Layer 3 of a small transformer language model trained on English Wikipedia (12 layers, counted from 0, width 96).
Take only the direct path to the model's output, skipping the later layers: a vector added to the residual stream pushes a token's score in proportion to its dot product with that token's output vector.

Output vectors of the tokens that the questions are about. A number n stands for (n - 500) times 0.0022.
"ich": 537,387,813,693,327,333,419,619,437,433,718,294,292,588,450,500,456,443,230,582,695,581,448,307,561,486,702,218,457,556,513,403,679,531,463,750,521,300,637,594,494,682,669,274,728,204,807,438,285,608,616,669,412,581,347,762,551,491,611,279,617,415,385,284,552,516,358,528,351,340,909,557,661,575,617,595,489,256,591,475,520,370,398,536,550,288,481,242,521,506,326,417,520,530,335,286
"or": 537,555,398,571,530,604,480,664,497,657,548,347,324,317,406,645,496,676,306,514,306,602,272,595,628,529,449,281,264,485,323,408,437,463,552,376,443,528,573,658,417,334,354,709,510,522,440,393,414,392,414,543,552,528,698,631,519,404,697,643,586,594,564,589,821,250,711,439,308,557,379,691,443,478,693,488,443,362,406,602,633,375,527,549,431,577,618,603,348,583,313,369,448,512,621,214
"-": 640,568,492,469,390,412,420,737,494,550,505,487,589,449,521,663,773,676,540,430,467,329,687,520,387,505,310,567,546,451,474,668,469,521,462,727,524,489,485,521,487,414,303,510,445,633,475,664,450,461,428,439,655,657,503,429,642,461,464,572,510,337,649,521,437,540,548,346,558,425,532,655,448,215,383,321,536,517,483,649,462,742,574,495,352,379,558,526,673,614,480,685,577,436,455,584
"ot": 352,607,701,338,520,662,529,535,365,546,420,664,249,621,454,511,601,277,303,286,379,627,520,508,490,481,634,203,538,488,363,371,482,572,558,667,458,384,350,347,225,428,480,458,570,684,408,290,543,480,467,637,612,374,240,629,605,466,573,438,236,454,439,471,505,583,591,468,492,466,406,361,549,552,573,686,542,283,213,553,539,500,423,469,623,594,180,357,326,555,601,333,326,478,376,217
"}": 542,326,642,576,607,647,236,320,530,699,528,478,394,468,590,755,191,427,469,729,637,759,430,464,562,231,545,208,553,581,710,320,627,696,704,585,435,424,254,340,528,673,519,562,459,606,539,458,390,669,508,558,597,719,464,789,640,438,236,286,535,600,714,337,655,158,372,344,416,323,615,407,836,500,605,708,527,449,500,149,521,288,481,433,738,437,271,297,666,719,468,565,444,285,594,387
"it": 333,452,753,674,562,741,614,466,440,306,320,409,371,298,505,649,526,472,689,444,533,724,593,616,726,579,358,532,367,551,496,362,682,588,482,546,595,740,504,656,486,504,554,655,452,290,537,489,437,369,419,617,646,657,437,698,636,632,439,525,330,611,483,424,616,581,457,618,537,548,552,387,537,394,516,323,405,382,548,521,483,445,575,601,882,214,399,281,351,398,307,401,417,513,555,377
"ive": 500,514,433,674,591,519,538,720,397,590,619,337,146,505,616,535,256,259,509,576,561,527,494,610,705,187,245,651,232,556,513,227,645,510,533,375,383,333,564,629,760,543,346,570,552,563,428,620,533,807,583,657,471,267,582,851,453,719,302,411,569,402,451,411,552,442,554,523,192,370,439,621,488,508,635,713,537,434,625,398,500,543,398,334,616,613,476,346,666,613,27,350,457,495,953,535
"G": 537,504,634,668,297,514,331,649,509,529,442,599,398,694,494,234,548,475,500,517,683,488,465,273,751,544,703,435,630,679,550,461,527,482,356,590,430,514,402,626,585,457,535,577,691,590,474,663,510,649,379,587,438,628,343,523,521,493,567,275,560,428,629,583,492,431,420,521,281,347,500,684,610,373,500,587,512,474,627,399,442,370,329,381,621,619,412,439,673,693,302,584,449,369,560,250
"our": 518,555,267,522,606,504,607,257,547,583,259,375,271,265,537,334,659,596,635,532,353,521,395,432,784,162,504,398,278,649,834,410,473,497,355,367,371,561,467,678,640,618,522,808,438,722,602,218,564,522,436,586,635,400,485,606,700,309,258,431,743,472,512,527,774,315,662,451,425,643,400,474,668,515,781,743,510,312,363,468,559,341,540,310,544,375,491,442,480,859,582,489,341,563,527,172
"up": 442,431,656,480,429,445,385,459,452,382,243,176,348,917,533,468,619,478,488,374,448,446,131,468,566,192,601,496,396,389,625,428,761,591,622,274,731,401,419,453,816,520,455,620,559,587,610,481,409,689,611,485,271,605,619,477,737,409,350,324,464,328,587,768,683,568,573,436,380,349,517,399,500,562,410,426,431,362,510,180,454,687,636,396,576,410,478,363,473,888,578,483,611,560,648,430

Each question shows what one neuron of this layer's MLP adds at an activation of 1. A number n stands for (n - 500) times 0.0015.

n200: 519,450,471,487,451,537,394,479,466,622,631,513,553,261,520,381,516,479,323,563,601,369,345,490,567,577,384,477,648,591,311,414,500,602,427,703,620,759,560,566,400,509,246,545,565,722,568,406,414,500,535,516,503,518,414,546,673,399,503,640,491,433,356,556,583,354,315,475,547,462,222,460,447,470,535,608,599,158,497,419,529,518,562,293,530,535,503,277,500,392,528,451,510,409,445,658
Pushed up most: "ot"

n311: 563,447,541,422,356,440,475,596,390,345,472,651,597,587,608,467,664,397,421,521,575,446,730,614,515,467,491,416,395,640,440,447,890,479,431,485,346,621,417,532,563,563,543,438,571,563,421,436,484,545,562,417,291,556,497,326,598,511,549,488,486,646,536,537,471,335,592,577,438,532,366,497,490,558,526,500,738,517,544,481,520,379,604,370,593,675,328,466,441,452,594,692,459,521,449,462
Which two tokens does it push up most, strongest first? "G", "ot"

n51: 557,464,429,517,671,607,459,603,367,477,548,299,708,586,591,338,728,262,662,342,538,361,494,424,601,402,396,464,653,303,246,642,582,577,347,526,457,569,449,417,452,506,339,753,421,468,484,479,333,497,370,433,427,578,443,631,484,306,500,438,512,416,342,557,410,557,438,518,538,551,341,548,599,520,551,348,459,359,559,527,362,475,533,601,713,494,708,674,604,438,591,549,484,465,469,628
Which of these tokens does it push down most? "}"

n96: 372,624,411,506,435,506,468,487,441,533,469,370,325,269,743,420,379,451,506,586,691,485,519,430,506,590,416,461,226,568,414,541,600,613,610,491,551,545,357,559,526,503,491,548,614,378,347,511,593,503,327,512,527,471,374,634,588,485,565,476,604,531,605,613,713,691,636,543,382,386,419,441,458,497,339,467,306,284,488,398,588,494,515,479,473,530,488,625,555,568,465,503,592,247,677,412
Pushed up most: "ive"

n137: 574,487,545,225,438,488,494,707,626,479,500,409,553,433,252,581,601,303,506,255,583,543,450,558,509,444,533,463,527,458,519,346,482,586,438,488,524,527,406,364,377,467,411,670,666,316,461,399,458,440,349,650,359,373,388,543,438,629,453,646,443,512,326,561,503,606,296,517,509,636,456,487,477,519,482,485,507,563,404,494,536,366,543,618,737,644,453,525,367,520,362,511,455,340,598,571
Pushed up most: "ot"

n135: 491,532,510,477,398,578,630,574,386,343,487,351,527,690,484,444,565,479,250,464,491,500,580,234,577,667,584,572,565,465,318,449,630,461,561,399,409,497,376,727,450,509,497,412,610,650,584,506,545,546,349,575,395,457,536,538,450,425,503,367,551,320,540,706,519,546,442,327,344,358,370,634,735,613,696,516,551,583,587,393,541,314,539,455,333,590,550,709,438,678,538,646,478,375,555,487
Pushed up most: "G"

n375: 406,294,423,402,282,469,326,405,507,481,621,611,510,510,504,449,513,324,403,600,358,647,485,474,373,490,523,516,543,650,421,709,575,530,467,647,464,539,383,677,591,570,443,484,332,597,584,570,349,777,606,456,444,466,473,366,472,531,648,581,449,727,549,281,452,472,500,298,329,604,527,544,528,510,636,608,522,681,535,374,611,384,343,727,411,500,284,551,410,537,379,503,481,614,398,519
Pushed up most: "}"

n237: 500,360,386,582,458,668,577,275,701,426,426,455,579,585,545,743,552,675,420,394,535,552,586,579,573,423,423,415,740,424,460,408,458,552,446,409,190,590,523,636,319,460,484,494,571,428,500,561,366,546,674,556,399,494,543,348,346,431,450,393,515,450,604,509,608,627,484,394,391,594,363,621,573,550,424,617,716,444,497,628,472,531,490,610,487,596,560,728,503,656,459,707,519,398,491,285
Which three tokens does it push up most, strongest first? "or", "our", "G"

n354: 474,337,516,527,641,663,602,304,465,394,445,460,705,517,685,448,356,446,658,456,594,544,463,402,407,517,487,497,478,568,446,461,443,473,615,688,700,763,707,412,339,628,614,507,716,506,417,530,408,437,669,306,520,528,473,449,694,329,431,637,410,390,465,596,635,547,647,464,388,759,579,559,518,599,461,550,458,531,259,592,448,457,463,440,510,615,660,725,503,402,596,525,365,375,478,523
Pushed up most: "it"

n245: 399,497,569,604,564,567,666,600,288,436,735,433,394,486,567,549,362,618,630,457,437,624,536,613,537,578,341,582,301,593,440,494,565,611,565,500,559,455,407,410,446,655,500,469,779,386,469,351,497,439,503,495,460,450,466,520,432,489,503,621,450,656,471,508,445,537,497,524,610,421,416,387,564,546,454,398,519,662,370,567,470,576,508,341,534,550,460,558,406,617,512,600,575,454,322,462
Which of these tokens does it push down most? "G"

n265: 463,608,324,512,535,446,506,430,543,541,679,521,557,352,200,551,624,487,594,506,569,598,710,574,500,355,500,509,471,475,557,509,456,423,495,405,632,521,539,486,565,490,532,441,447,381,491,386,472,550,447,437,230,481,422,604,586,588,764,456,434,394,351,681,529,760,315,433,452,429,424,412,383,545,549,678,483,412,456,470,577,456,535,556,405,570,365,390,410,597,435,610,390,524,584,420
Pushed up most: "ot"

n157: 636,541,296,562,702,365,383,603,405,591,636,479,594,565,485,525,577,636,572,400,545,783,394,420,440,541,518,562,453,651,332,620,525,615,594,675,537,607,557,449,683,435,491,601,442,382,691,591,542,430,667,512,750,376,547,403,420,568,437,436,443,591,632,447,530,333,430,523,430,458,434,462,434,349,435,595,521,557,560,494,390,533,727,497,562,437,534,462,538,520,633,362,512,404,596,574
Which two tokens does it push up most, strongest first? "-", "}"

n222: 626,456,423,503,681,512,387,507,368,494,607,515,667,384,748,425,393,510,491,497,577,634,514,362,475,466,596,509,564,559,596,574,463,515,554,482,727,542,487,618,459,530,390,597,316,442,379,530,500,396,557,450,500,618,599,439,371,382,582,451,443,681,603,477,440,417,682,672,323,553,609,356,415,631,606,363,510,511,644,400,408,651,403,473,380,407,299,604,610,362,407,540,563,440,566,299
Which two tokens does it push up most, strongest first? "}", "or"